Layer 3 of a small transformer language model trained on English Wikipedia (9 layers, counted from 0, width 128).
A neuron's activation on a vector x is SiLU(gate . x) times (in . x), where the dot is the dot product.
The model reads these tokens: "am" "an" "o" " (" "to" " B" "ord" "e" "au" "x" ")" " |" "\n" "\n" "===" "F" "C" " G" "ir" "ond" "ins" " de" " B" "ord"

The vector x that enters this layer's MLP at each token. A number n stands for n times 0.03.
0 "am": -13 37 -50 -6 58 4 9 -35 6 -4 62 39 -62 32 15 -30 6 46 13 -9 -37 4 18 -2 -33 12 -34 -38 24 42 -9 -14 -26 -44 16 -1 22 19 -17 -39 -21 27 9 26 6 -20 -15 -12 -23 25 30 -2 4 6 13 -3 10 7 23 -39 18 -7 17 -43 -1 17 17 42 27 -25 5 8 -36 -26 26 -31 31 -18 44 -15 9 -4 10 10 32 9 23 20 1 -24 10 10 21 -32 -16 27 -39 -1 -31 36 -19 53 4 5 -21 13 42 20 20 -30 4 5 3 25 -3 15 -56 -11 -45 24 22 33 -2 -37 15 10 2 -9
1 "an": -14 31 -40 0 16 51 -5 -35 0 4 67 -3 -46 29 11 1 14 41 7 6 -13 0 37 4 -30 24 -12 -16 40 -3 -6 5 -16 -10 -11 6 14 8 -22 5 8 65 21 26 9 -30 -8 -14 -2 24 31 -1 -1 -11 -6 3 39 -29 -13 -35 21 13 8 -31 17 20 2 13 31 46 25 5 -40 -29 25 -42 56 8 18 5 17 -31 30 -8 -2 24 42 20 -24 -9 19 29 -2 -40 -49 27 -20 -3 3 54 -14 25 -6 10 -45 20 12 21 26 -7 -12 24 -1 44 8 30 -44 -1 -25 26 49 51 5 -32 29 8 15 -10
2 "o": 15 -8 -5 -2 -19 -1 23 -16 2 13 54 8 -53 43 -23 28 -19 39 -19 32 -32 -27 -7 1 -20 28 -46 -4 35 -35 -23 -35 0 -52 5 7 11 5 -11 15 4 22 28 -12 -21 -53 -11 -17 29 -24 9 -11 -41 -7 18 -18 34 2 -7 -44 8 4 2 -34 40 15 48 -8 10 34 -10 31 -47 -42 20 -24 62 34 37 16 16 -10 22 -33 19 48 43 16 5 -23 -6 5 -19 -44 -14 41 2 -13 -8 32 26 30 -5 7 -43 4 21 -23 18 -13 -3 -4 -37 39 26 -48 13 -38 -28 7 15 29 -11 -31 35 -3 8 7
3 " (": 7 37 -25 38 -26 -28 26 21 -5 -14 42 14 -33 -22 26 -21 12 24 17 10 13 -45 -27 22 -18 3 -7 -45 -3 0 3 -35 24 -29 38 -3 50 32 15 -4 7 -40 45 -7 -20 0 -44 -1 26 60 12 -17 -34 -8 0 15 36 12 -22 -19 15 0 -14 4 28 32 -9 21 5 -4 -11 70 -30 -13 -17 37 19 -19 54 -22 9 15 18 10 15 5 -4 20 -5 -19 -30 -2 -32 -31 7 2 -6 -7 -47 -39 -5 57 -51 -6 -29 -5 17 16 -29 1 3 38 -1 -41 -24 -5 4 -51 -33 1 30 11 -44 -37 5 22 8 27
4 "to": 25 24 -39 53 -52 1 14 19 33 -20 36 -5 -40 24 26 7 -13 4 30 23 -48 -25 -29 -1 20 -15 11 -40 6 -25 -65 -25 19 21 -29 -36 -5 12 -1 29 20 -63 33 -10 2 5 -45 -11 16 15 -6 23 -13 11 11 35 -2 -14 18 -19 -49 -16 -14 24 5 -13 26 27 32 9 21 -5 -18 -25 -33 -9 35 11 43 -39 -19 -15 23 -36 21 39 3 -8 -30 8 -21 1 -24 25 -31 12 8 -15 -11 31 1 -1 19 -25 -10 -3 4 -15 22 26 32 3 -14 -27 59 -12 29 25 -5 30 -41 -14 -11 72 50 17 -23 -38
5 " B": -7 30 -23 27 -2 -32 41 26 -7 -19 50 15 -40 13 42 33 5 21 -47 -32 -6 -8 6 50 -21 39 -12 -35 24 7 25 -1 5 4 -33 -2 8 65 -2 30 -12 36 26 -9 -49 46 0 4 28 10 -1 31 -31 14 -8 14 0 3 -8 -10 29 2 -17 -1 37 35 31 34 -18 61 5 20 -25 -49 40 -15 70 21 23 6 -19 -29 3 -5 -15 3 25 2 3 13 15 -19 7 -27 -14 -73 -12 0 10 -36 43 20 -14 22 -6 52 32 -4 -12 1 30 1 22 -30 -11 13 -7 24 7 0 -16 22 36 -12 29 3 -13 32
6 "ord": 7 -41 -56 -9 4 -40 16 -25 10 5 60 32 -38 9 42 -23 12 14 -18 3 -26 14 -7 40 -11 -5 -31 -1 22 7 18 1 -42 -10 -11 -26 35 2 -29 -8 0 -27 5 -22 -13 6 -7 28 -17 0 5 -39 -24 -23 -10 -5 -36 32 25 -36 41 24 1 11 24 -4 6 -44 0 3 42 -7 27 -14 31 -51 19 -32 -19 12 9 -36 27 -43 -19 17 25 -4 -9 -51 39 -1 26 21 27 -66 31 24 -4 16 66 19 2 7 -32 21 43 9 32 -52 18 19 -10 -58 -14 22 -9 27 -17 7 -5 13 20 -26 8 27 -12 0
7 "e": 1 -24 11 -44 -48 18 -9 6 5 46 64 -23 -25 -3 32 7 -2 47 9 25 -40 -5 -2 8 -16 -31 -2 -1 36 4 -22 15 -16 -34 -49 -11 7 -23 9 0 13 19 7 -31 -51 -13 25 5 -11 -57 6 -30 -20 -42 12 -5 -15 11 -14 -27 53 13 15 -16 29 -6 9 17 36 18 -1 6 -8 -13 4 -83 15 25 12 11 26 -38 26 -17 9 3 41 13 19 -45 6 19 -8 -37 -6 11 1 -46 -21 50 -9 0 -15 -18 -4 25 -1 -47 15 30 -11 -7 -46 -6 -12 31 17 -36 -15 5 1 16 17 -63 43 14 -6 -38
8 "au": 9 -56 50 -5 -4 -35 -28 -3 -28 47 53 -17 6 -7 -2 -4 -34 58 -1 -36 -28 -1 -48 4 -21 6 -32 4 24 -12 -11 -4 57 -48 -1 -9 -5 0 -4 2 25 14 -6 -2 -46 -10 -28 6 -5 -20 -23 -5 6 12 -2 44 -18 -4 22 -10 50 -2 12 -37 -11 15 23 -42 5 24 18 9 -19 -63 9 -39 11 -30 71 33 38 -33 35 -42 -16 1 -21 5 -23 -43 -27 -7 -4 -16 -19 19 -34 -9 -2 16 63 -20 -21 -5 23 25 42 -11 33 3 2 21 -25 4 -11 17 18 -4 8 33 -16 -14 -35 12 14 -13 19 -14
9 "x": -20 -24 5 11 -26 14 -5 -27 4 43 35 41 -21 65 14 60 -10 1 38 -32 -16 -12 -41 23 -53 17 -32 26 -7 -8 -31 15 8 -12 -31 9 -30 -10 -3 5 -16 2 29 -9 -24 -23 1 61 -15 -26 -28 -11 3 24 17 31 -2 36 11 -18 93 45 -18 -68 -22 38 23 35 29 22 -9 36 -46 -12 1 -31 34 19 57 18 37 -3 29 -3 3 21 -26 -3 -17 2 9 11 2 -36 3 40 -23 -9 -38 17 -3 10 -25 -8 -8 11 3 -30 3 -10 2 11 -2 27 -15 3 -30 -1 -17 35 19 10 33 -25 20 9 -7 -20
10 ")": 31 -38 -19 14 -14 -2 27 28 -1 27 50 39 -27 27 -31 3 -23 29 0 19 5 4 -30 13 15 4 -32 6 41 4 -22 -16 0 -19 -4 8 -11 -21 32 -2 -15 1 -20 -2 -14 -9 2 17 65 12 64 -34 3 42 24 4 35 11 -29 -24 74 -10 44 -33 21 31 19 1 -24 8 1 32 26 -28 -4 -18 12 74 32 42 30 -29 16 1 20 65 1 16 9 -23 -14 -16 -1 -40 -20 15 -5 40 -17 -2 -24 27 -40 10 -1 -3 17 -14 -6 -21 23 3 -16 21 33 9 -6 -58 5 4 4 28 0 -37 17 24 49 17
11 " |": 26 8 -12 36 4 -9 57 7 -15 -5 77 21 -32 -2 -16 9 6 19 36 -11 -6 -17 -1 -7 -26 8 -12 -22 6 -27 25 -30 56 -34 -23 -9 35 6 14 13 12 16 -30 -11 -12 12 23 9 52 36 29 1 -22 16 32 -8 27 2 -17 -22 -11 -15 4 -23 5 18 12 17 21 -1 4 51 -27 26 -19 8 18 25 45 49 8 -25 -53 9 27 26 25 11 2 -51 -15 11 -38 -10 -38 16 -35 4 10 -11 0 13 -44 -13 -25 -17 5 5 -13 -69 25 30 -23 -17 18 31 30 -40 -14 14 28 2 -11 -38 7 28 38 14
12 "\n": 2 -29 -12 20 -43 -45 8 69 -6 -5 48 5 -26 23 -12 15 14 14 -8 33 -17 -33 -36 19 -15 17 -16 -59 2 -7 27 -28 32 5 -2 72 -11 56 20 6 -2 3 -13 -26 -15 35 35 -7 57 52 19 27 -30 -4 6 -14 -1 -23 -14 1 25 -14 23 -7 -14 10 28 23 19 31 6 5 19 19 -14 5 13 15 48 6 14 -41 11 -9 3 27 25 9 13 6 -12 -2 -12 14 -19 6 -27 20 -26 2 -10 14 -40 -40 -30 -56 4 7 1 -50 -35 75 2 -17 7 19 0 -31 3 20 12 37 -24 25 31 14 7 10
13 "\n": -2 -2 -9 49 -16 -12 7 73 21 16 49 -25 -68 16 -7 -7 -1 7 38 3 -19 -34 -11 2 11 19 -6 -52 -32 -19 12 -13 18 11 -7 53 -22 38 4 4 42 13 -12 -20 -13 21 5 -29 67 56 22 5 -56 -25 37 -40 -12 -44 -17 -12 45 7 12 -21 -20 -7 17 -7 9 3 -2 29 6 20 -16 32 24 6 48 -16 -6 -36 12 27 -10 34 32 7 21 15 16 -25 14 25 -50 7 -43 18 -34 21 8 -5 -9 -15 -14 -25 -16 25 15 -20 15 59 -8 -4 -27 10 15 -19 15 9 -2 35 -7 -18 18 30 0 19
14 "===": 17 4 -9 14 22 -1 -17 -6 -10 -31 53 12 -21 31 -7 -2 6 12 38 -25 -13 -16 -11 -5 -25 8 -51 -17 -21 -10 2 31 12 -44 11 4 -1 70 12 25 18 19 -28 -25 27 37 -19 33 5 89 23 23 -23 29 24 8 12 -3 -21 -18 3 45 -11 -41 -14 -26 0 -17 12 7 -12 57 29 19 -36 58 1 19 53 -2 6 -3 5 -10 -6 36 29 15 15 -24 -18 -19 -24 3 -17 -7 8 -4 -28 10 -43 16 -40 11 -20 37 -11 -2 -27 -10 34 15 6 -17 -35 -2 23 -26 19 21 -6 16 27 -33 55 0 -12 -14
15 "F": -10 16 26 -3 -5 29 47 18 31 -9 41 49 -45 57 50 0 12 18 22 -43 -17 -12 -17 14 -22 39 25 -35 -11 11 -3 14 7 -4 -28 -53 -12 75 -8 -5 13 -24 -9 -35 50 30 -26 30 21 37 -11 -10 -23 -8 18 39 -9 -13 -18 4 11 -26 -35 -33 29 18 21 -9 -17 20 18 29 -2 -25 24 13 38 7 23 -14 30 -25 5 -24 -3 69 19 14 29 -24 31 -36 -13 -17 -55 22 -37 -29 -21 1 -11 3 -18 20 18 17 -1 31 -28 -5 19 30 24 -46 -16 2 -16 25 -29 2 7 3 3 11 9 23 -14 23
16 "C": -15 -19 -21 31 12 -26 34 17 15 20 67 40 17 64 81 13 -2 41 -40 -4 -45 -20 -20 11 6 11 -28 -3 5 -39 7 12 11 -33 -17 -9 16 19 18 53 -7 4 0 0 16 -50 16 37 -33 67 9 -20 -18 11 22 -7 -24 4 -15 -18 -1 7 8 -22 -7 6 37 13 -43 21 39 41 21 -34 17 -35 0 22 0 -12 35 -13 24 -46 0 8 2 8 25 -9 14 0 -11 1 -16 10 5 23 9 8 -20 -11 8 1 8 24 25 -40 -20 -19 26 8 38 -6 -35 9 27 2 -4 -9 1 42 18 36 -5 9 -1 29
17 " G": -13 23 -5 10 -17 -16 65 34 7 13 58 18 -24 14 47 20 7 61 -41 3 -20 5 -7 12 -7 21 -6 -40 15 24 38 14 28 5 -32 15 31 48 -12 4 1 22 4 10 -38 42 -47 39 43 28 -6 29 -49 -5 -5 14 6 30 2 4 52 -1 -18 27 20 7 36 17 -1 7 10 37 -28 -43 33 26 18 51 23 -7 -1 -17 -16 -23 -1 21 25 22 16 -16 -1 0 -12 -24 6 -3 -46 36 0 24 5 10 0 12 -4 58 2 6 -51 -22 26 30 -5 -19 4 16 -20 4 -22 17 -1 -18 22 4 28 -11 8 59
18 "ir": 24 16 51 15 -71 -24 27 -24 28 -13 56 -40 32 -6 10 -4 2 42 -15 -18 -13 -10 0 -7 22 34 29 -20 -10 27 -38 -6 3 -55 -36 2 44 25 14 -32 -43 -30 -8 -34 -15 27 6 32 20 -26 -20 -4 6 31 -1 -29 -22 40 50 -16 39 11 10 -9 0 -25 51 12 4 -1 40 -4 -8 -9 -13 -23 -14 37 20 -15 58 5 -1 15 -18 1 2 -6 20 10 -12 -25 23 0 5 -22 -15 19 17 6 -21 29 3 -19 2 5 31 -51 21 15 -65 13 -6 25 -29 -14 -17 31 -1 7 51 43 42 8 18 38 39 4
19 "ond": -21 -36 -16 -3 -16 -26 -15 -48 42 -19 52 20 -38 36 26 34 -34 2 -22 -9 -50 -40 27 46 -16 -11 23 -26 32 -3 -21 63 -21 -87 -37 4 20 -9 -25 -12 -23 54 25 -16 -4 -18 -23 -10 13 -15 -1 24 -16 -6 -8 -30 -42 -5 -9 -8 24 30 -9 6 -20 7 9 8 29 31 36 12 30 -44 13 -11 11 -29 40 -12 -25 -20 23 -17 10 10 9 3 -7 -34 -42 -20 -5 -48 -10 -6 -3 19 8 -2 15 17 10 -5 25 -17 -9 7 20 -7 -13 13 -6 27 -10 -8 -21 -8 -53 -15 26 56 24 -49 14 23 -22 36
20 "ins": -10 -26 -17 15 -49 12 -16 -43 6 -5 28 12 -80 2 43 -6 7 44 14 11 -29 -11 26 30 -22 10 -48 -20 32 16 -2 -5 -8 9 22 25 -23 -10 -4 16 0 32 -16 -64 -13 -12 4 -11 0 -13 -4 -16 -32 3 -13 17 5 11 -34 -15 32 24 5 5 18 49 4 31 15 57 5 16 30 -24 35 -12 21 -7 -2 37 35 -15 40 17 31 12 14 -5 -20 -20 -34 -9 -1 -6 40 16 5 -41 -65 0 4 18 -26 23 0 8 -2 -6 -17 -4 31 25 -36 43 7 22 5 -14 -68 6 6 -4 -5 -72 28 -7 -13 -36
21 " de": -1 17 -5 56 -32 29 46 0 22 30 47 -40 -9 4 16 27 -21 40 32 -16 -49 23 -31 -34 -28 16 -16 3 24 -54 24 -25 -20 -67 -44 -8 -4 39 -6 -9 46 -18 25 2 -44 2 -41 -15 -3 -2 30 17 2 5 -1 -14 39 -20 7 8 27 -12 -1 -23 -8 9 8 -39 -2 43 -12 32 -29 -63 -21 -26 45 -3 55 -29 5 -15 -13 -42 -3 24 5 -19 28 -11 -36 -6 -36 -5 -26 -31 -27 -1 -7 14 -17 -5 -46 14 1 8 -18 2 -3 33 7 27 -28 -13 17 14 -1 -27 15 28 -1 29 -27 -36 14 -6 -5 -23
22 " B": -9 31 -12 32 -5 -22 43 21 1 -30 51 35 -25 17 34 34 -5 14 -38 -31 -11 -9 3 54 -21 48 -13 -32 15 12 22 -6 9 -4 -43 -16 3 69 -22 26 -8 38 15 1 -31 21 7 5 18 15 6 20 -26 27 -21 12 7 -9 -11 -1 31 -5 -3 4 48 41 33 46 -10 58 -3 25 -31 -49 35 6 78 21 23 18 -5 -36 1 -9 -3 1 31 -11 17 7 16 -20 8 -19 -18 -55 -18 7 19 -32 39 11 -19 33 1 50 44 7 -23 6 30 -1 19 -28 -9 -9 -14 7 11 -4 7 18 39 -19 23 11 2 35
23 "ord": 8 -45 -48 -4 1 -35 19 -23 2 1 61 38 -36 8 41 -20 0 8 -17 4 -30 12 -4 40 -11 -1 -30 6 23 5 19 6 -44 -12 -20 -34 39 7 -26 -9 0 -31 10 -20 -7 13 -13 28 -20 -4 5 -44 -27 -13 -11 -16 -36 32 23 -36 32 19 7 18 28 3 2 -45 2 7 44 -11 18 -14 27 -42 20 -31 -20 8 19 -42 27 -39 -22 18 31 -11 -4 -55 37 -6 36 28 29 -66 25 26 -4 22 54 23 3 5 -32 20 38 12 38 -48 18 18 -15 -56 -10 11 -16 28 -14 8 -9 9 24 -21 8 28 -15 1

Each question shows the input weights of one neuron of the MLP. A number n stands for n times 0.0049.

n11 gate: 49 -7 4 8 -14 -14 -5 11 -16 9 -23 -20 -27 31 -30 -26 13 -3 32 -7 31 12 -28 -5 2 36 12 26 -7 -1 12 -4 -28 12 -13 -36 46 -18 -6 5 37 -13 -26 8 71 -30 -18 47 -9 2 -29 -37 -33 2 19 7 -6 26 -34 40 -13 27 15 -22 19 -2 -28 -40 -24 11 -18 -18 -2 22 31 18 4 -8 17 7 26 41 6 37 19 -26 14 19 -16 -28 63 0 7 -51 10 27 -13 -17 -1 22 -4 -26 -7 42 9 -7 -1 -4 -10 -38 28 -21 -17 -1 46 18 39 1 -18 -2 31 7 -27 -18 1 35 8 -37
n11 in: -36 11 22 5 -1 53 1 24 -4 1 -17 28 -15 19 7 8 11 -16 -42 7 44 8 -6 21 27 9 -17 -12 41 2 4 -32 22 -38 33 -7 -5 -11 -40 -26 2 3 30 26 36 -25 -1 3 24 30 18 -9 -30 15 8 -15 12 -11 -29 5 5 3 27 20 -1 -1 0 -28 -16 -4 -5 3 15 -9 -18 1 5 0 21 -30 -1 -28 -35 13 22 -12 -36 -24 -34 -3 -23 -3 1 -38 7 -11 -4 19 65 23 -7 -21 -7 53 19 19 -60 -5 -40 4 -20 -35 -18 -30 43 -33 -15 -50 3 -11 -14 -25 6 -20 -13 34 21 6
It fires most on token 10 ")"

n216 gate: 8 9 -9 -12 -20 -18 -15 3 -27 23 -23 -34 17 19 -18 -5 -27 -26 26 37 -9 -39 17 -1 -9 13 43 -16 -4 -37 -8 -25 12 -19 -43 -7 -41 40 1 -18 -25 29 -4 21 -5 27 -20 62 -14 -49 -8 -20 -37 1 -27 5 21 15 -30 -25 -16 -2 -11 -17 27 -12 -26 5 18 6 -21 -24 24 39 12 -15 -30 -13 -21 58 -11 17 -27 -15 -23 16 6 -1 8 -4 -32 3 32 -11 0 -5 -35 43 -32 31 -11 1 -39 -29 -12 -7 5 56 24 -7 43 -28 5 18 5 -22 -44 -1 17 0 28 8 -8 -12 10 -21 -43 36
n216 in: 8 7 -5 18 30 9 -34 -22 -2 -20 15 -19 -20 -20 1 -32 9 -2 35 -30 -9 21 -43 22 -10 16 -47 10 -22 22 -9 10 21 19 -4 5 9 6 -38 50 -27 -6 -5 10 9 -11 1 3 13 1 10 -14 31 -29 27 13 7 9 -10 36 1 -33 20 13 6 1 6 14 16 28 -13 -4 35 -39 -34 12 -13 25 1 -19 -14 7 -15 -4 4 -35 -5 22 17 7 40 31 -22 -22 14 18 -5 -21 57 -11 -1 -19 -4 -15 -8 -8 -35 -14 22 9 -34 11 -9 29 10 -24 15 35 13 -4 14 7 43 23 7 -8 -7 -18
On which two tokens does it fire most, strongest first? 3 " (", 6 "ord"

n271 gate: -34 14 29 -14 11 -43 33 21 -17 -7 -17 16 -24 2 23 3 -10 27 1 20 28 -1 22 28 1 -28 0 11 -10 -6 12 7 21 9 -36 -2 -20 29 9 -1 -36 -21 2 12 3 16 7 -8 -23 -7 -29 -12 3 39 13 26 1 -7 5 -13 -12 -2 -19 -6 -15 -39 -34 -1 -26 54 -15 -23 30 -3 -7 -11 -33 31 6 10 -24 -18 -23 -8 8 -7 -8 -57 -28 45 27 22 -76 -32 -26 -16 22 -3 -14 -13 -18 -1 20 -18 -6 3 -34 -20 25 -17 -40 -27 44 -21 -7 1 7 -23 -35 18 -22 16 13 11 27 23 1 -13
n271 in: 7 -15 1 31 -45 1 -14 -28 72 -9 -5 8 -13 8 -4 -27 -31 -14 -17 -10 -35 -7 20 -34 -7 -23 6 -11 1 -2 28 9 -25 -17 36 15 -22 -14 -29 -43 -35 1 -24 -18 2 16 -19 -1 38 1 -15 14 64 -22 -19 16 -21 31 -8 -13 -11 3 -42 -20 -47 11 -2 33 -28 15 12 22 -31 30 -6 -9 11 21 9 5 39 -45 -13 -17 17 1 -4 -7 -23 -17 -11 -27 -7 -10 10 41 21 3 2 -40 48 -15 -29 9 11 -22 13 4 -30 11 -17 1 -10 -37 -3 -20 31 0 -7 -17 -19 11 -16 -5 19 -30 25 62
It fires most on token 1 "an"

n187 gate: -54 50 -23 -14 7 -11 31 17 -26 43 -10 -16 7 11 -28 -24 -18 32 2 -19 7 30 -23 47 4 27 18 -27 18 -55 11 6 -52 -2 9 -20 46 -8 -14 -12 -68 1 -4 17 17 29 20 31 -10 15 -57 6 -2 -35 -15 -21 21 19 5 6 9 -26 12 -7 -28 11 15 16 -7 -26 -11 -6 -45 3 22 22 -35 19 42 7 -10 -12 7 -6 -36 -15 -9 -33 -23 -28 10 3 14 15 16 9 14 19 13 -21 -25 -1 -15 9 -12 28 -54 -29 36 1 6 -19 -40 -19 20 -4 -30 21 -26 -29 16 -7 15 1 -21 -9 -6 -10
n187 in: 33 11 10 -13 4 -37 -46 11 -28 -11 13 -21 27 -17 29 -22 -7 2 2 22 16 -4 9 14 36 8 1 -23 -29 6 -24 56 11 5 -28 28 -7 21 17 -10 -7 -9 -2 -5 26 -3 44 -14 59 8 -17 6 39 3 17 -13 0 -20 10 27 10 -8 -3 -14 0 -15 -11 -18 12 76 10 39 -78 37 -19 -16 -8 -20 10 8 -38 12 12 -30 -34 6 -6 26 26 -30 35 -30 22 -8 -3 9 -28 12 0 15 23 -13 25 -19 16 -28 -16 11 12 46 -21 34 3 14 -7 -6 -1 -2 -1 14 4 -56 23 31 20 36 -33 -12
Its three highest activations, in order, are on tokens 18 "ir", 20 "ins", 10 ")"

n181 gate: 9 -30 3 -12 6 23 11 13 -20 -40 -10 -43 32 7 6 13 -23 13 34 7 -22 16 12 -54 -16 23 -22 5 24 -24 15 10 23 -18 10 -1 -9 9 -22 -4 -16 -10 -25 -27 -14 45 -1 14 -22 -8 -6 -21 10 -5 26 20 -20 -2 4 11 -42 26 -5 -12 7 -5 -7 -3 11 -29 23 -64 21 -5 26 34 9 3 19 -19 -10 -13 15 -11 -1 -12 26 26 17 -1 4 -35 -16 22 31 12 -7 18 26 38 6 17 -38 15 13 20 -21 35 4 -1 -43 -3 24 -7 29 26 -13 16 -17 34 1 -25 5 -14 18 16 2 -6
n181 in: -12 -16 -17 45 -5 -2 12 -2 -62 -8 -43 18 1 26 -11 -1 -34 -2 13 9 3 -4 2 -20 7 17 -27 -13 -26 6 2 7 -23 11 30 9 -30 -1 8 19 -20 6 30 -13 -7 5 -12 -2 36 -10 11 35 -10 -47 18 -33 6 -49 2 -14 29 -2 -10 -5 -12 -14 28 23 -12 1 2 18 21 29 -17 -19 -36 11 12 -3 28 15 15 24 4 -14 -44 29 -2 -16 21 20 -16 4 -7 -19 12 29 21 15 -3 -19 29 -27 -23 -30 20 -25 -2 -6 8 -15 9 18 0 12 -17 15 27 -2 -13 -12 -8 -22 -5 25 -11 -19
On which token does it fire most, and how strongly? 22 " B", at about 0.33

n61 gate: 42 -17 27 -13 21 18 0 25 5 1 -10 -2 -71 13 -3 16 23 -40 -25 31 24 -44 -35 36 5 -25 7 -26 30 10 20 -28 33 -39 -22 9 1 14 -3 -42 -4 22 -18 -10 15 -10 -35 1 -21 18 21 -6 3 -12 -15 -13 40 -13 5 24 -12 7 -6 -27 29 -47 -38 -22 16 7 1 -22 12 -16 40 4 -1 -19 -19 -19 10 18 -25 -8 12 19 33 -39 -40 14 3 5 -24 14 -34 15 9 20 6 25 11 7 27 8 31 9 26 35 -16 -2 42 7 37 17 4 -12 19 -2 -11 -19 11 -15 -14 -20 -16 14 0 5
n61 in: 20 4 6 -19 -22 -4 18 21 10 -12 5 26 2 -19 -34 2 -29 -20 -39 14 -19 -1 -23 27 5 5 38 8 -1 -36 -17 -10 -8 -1 10 -21 34 -25 -16 -26 7 0 2 -45 38 33 -4 16 -27 -14 5 -5 -28 29 -17 -8 26 -33 18 42 -5 2 29 3 39 -31 -55 26 14 -22 -12 -6 21 51 22 40 5 19 25 -4 -35 29 23 -35 -6 17 51 -27 -43 -8 5 -29 9 -3 -6 -14 6 11 37 15 43 21 14 -12 21 -77 45 7 5 18 -26 -2 -5 52 -13 -23 -4 -1 -45 25 -23 -10 -31 -47 12 27 -31 12
It fires most on token 19 "ond"

n231 gate: 36 -8 -30 -12 -34 -6 27 -45 -7 19 -12 4 -3 20 -34 28 -43 -6 -8 -18 -1 -14 -36 2 33 44 -14 24 -26 -5 -18 -27 2 -10 8 -13 -3 -4 -26 40 24 30 31 5 1 -4 2 9 -5 -6 -15 22 -1 -41 6 26 -34 -17 23 19 13 -24 -13 -9 5 -31 -27 16 -15 -9 -4 -7 -9 62 -42 29 2 32 16 -66 42 21 -3 17 -19 -35 -2 5 -17 -16 57 2 5 -22 47 -19 15 -16 48 -24 -7 -1 53 -42 35 -14 -40 -4 -11 61 16 62 -14 -20 -1 15 7 10 4 6 20 -18 -31 24 1 -2 -25 34
n231 in: 3 5 -32 1 62 36 -7 28 31 -17 15 12 7 3 27 16 6 -7 30 -33 -7 -13 12 13 14 30 -18 -3 -21 -54 11 -3 30 -36 -44 8 -1 -18 -10 -20 16 -12 -3 21 -33 -29 21 -1 -9 2 -21 66 -12 3 7 22 23 17 4 -3 17 -6 7 13 -57 30 39 15 1 -39 1 5 29 20 -4 -8 -12 -18 21 -12 -24 8 3 -30 -9 -5 -4 10 -29 37 22 -15 -17 3 -13 0 9 -26 -1 -25 -27 -5 -33 28 23 -30 -29 48 9 -19 -36 -47 7 -38 15 -8 14 72 -22 5 -22 -8 -11 -13 10 7 -12 4
It fires most on token 4 "to"

n41 gate: 64 -11 4 -41 24 16 18 3 18 0 9 -2 4 -10 -6 33 -23 -4 20 10 -12 10 -8 11 3 17 12 -14 -11 -38 7 21 -2 -38 -39 -19 42 -21 39 0 -3 -2 2 4 1 10 -17 -20 1 -26 31 -47 -26 -24 2 -38 14 -10 28 10 13 -5 20 15 0 18 -18 -62 -15 -20 32 -61 -7 3 11 -7 -6 -38 16 35 -26 23 -51 -2 -4 -2 6 -8 15 -27 -35 -6 -3 14 19 14 5 -3 23 52 -35 47 -18 23 -18 -13 -16 -16 1 17 22 -14 -26 1 -20 -6 15 1 3 22 2 5 13 8 -6 -1 -9 -7
n41 in: 35 9 -34 60 13 30 -18 -5 11 9 4 -7 -11 -40 34 28 -19 1 24 -7 20 13 34 9 -38 1 -25 -33 18 -15 -2 -11 19 57 19 31 -14 13 -20 -20 -6 11 7 40 -15 -35 -4 10 2 -14 -17 1 29 3 -9 12 3 10 -1 15 -1 9 41 -22 -6 3 -1 -27 2 0 -56 -12 -8 -37 -14 -7 -64 23 3 3 5 -27 0 -13 -18 24 -1 11 -30 -7 22 -16 -14 0 41 -25 50 -14 -6 11 -25 -7 -8 -2 5 33 40 -7 5 13 28 22 -15 -14 -7 -9 -6 52 7 14 -2 -26 -22 -33 17 16 26 4
Its three highest activations, in order, are on tokens 21 " de", 23 "ord", 6 "ord"

n180 gate: -28 14 5 -6 -1 27 26 -6 7 -20 11 11 15 13 -5 -8 10 -27 -21 -17 -2 15 -18 24 -15 25 42 -21 16 -20 -13 12 1 19 24 0 3 21 25 -19 22 -9 -40 -42 -8 -30 17 11 10 18 10 9 -41 -16 13 24 6 14 11 0 7 -1 16 -19 -14 -48 -3 -49 26 25 -53 -19 -30 7 -17 -13 -39 17 -36 49 22 9 -17 -21 6 -53 4 0 -28 15 -5 -4 -12 -3 41 3 -10 59 -12 -23 21 8 -14 -17 -7 -7 12 46 -15 29 18 20 3 13 2 -40 8 35 21 22 -7 29 -35 8 1 13 -20 -9
n180 in: 41 36 -25 10 -26 -15 39 5 16 -3 4 18 7 -12 -5 -18 12 -5 -52 -11 -22 52 -16 35 5 -16 30 16 20 -1 7 -14 2 9 20 -26 2 -14 2 31 3 10 4 -11 -15 -66 -38 6 11 -3 4 4 -14 -32 -8 -23 -24 10 14 -9 31 1 -24 -5 -56 -49 -7 -44 5 13 -26 -18 1 18 -22 -17 2 -2 4 22 2 14 18 -6 10 -30 -18 27 -29 3 20 -4 -6 21 -14 -3 -17 34 -42 34 25 -29 3 -9 -15 26 3 7 43 22 -1 -15 0 -42 -15 -25 17 -2 21 10 22 26 24 -15 -34 11 -7 26
It fires most on token 20 "ins"

n311 gate: 19 -4 -22 -28 35 4 3 53 25 27 7 -17 -17 26 50 -28 -5 -51 26 -12 25 -52 17 4 -2 -1 10 -39 -24 38 42 54 -26 -13 3 18 12 23 -14 20 13 -53 30 -4 10 19 20 -5 1 14 13 6 62 -6 21 -3 38 -42 3 -10 1 21 24 9 -51 -53 24 -14 -4 3 10 -45 16 -13 -23 -5 21 -50 -1 12 -4 11 -5 -9 22 -24 14 11 9 24 -13 9 8 -7 -6 25 1 31 -29 22 -6 33 -27 -15 -34 -26 -22 -15 -6 -11 -51 -4 -18 59 -9 -1 44 34 -19 0 16 -10 31 -15 39 -6 2 2
n311 in: -9 -10 45 -27 -21 44 -11 -22 16 -34 32 0 5 40 23 3 23 -21 -25 13 -29 -12 -6 -18 32 -39 -12 21 36 28 -6 -22 27 -19 7 28 -13 5 -26 -21 -15 17 6 7 15 18 -1 9 9 52 19 23 -33 22 29 38 4 62 33 -38 -31 20 5 16 32 -15 -33 45 14 10 -1 6 9 13 3 7 18 10 -2 7 6 -6 -13 -15 -20 -8 12 -25 36 -8 -26 1 4 -21 -16 -4 -2 8 0 -1 21 16 -34 5 -6 -30 7 19 38 7 -23 5 0 17 14 -5 8 -25 -39 2 25 -10 20 -1 15 6 19 -24
It fires most on token 12 "\n"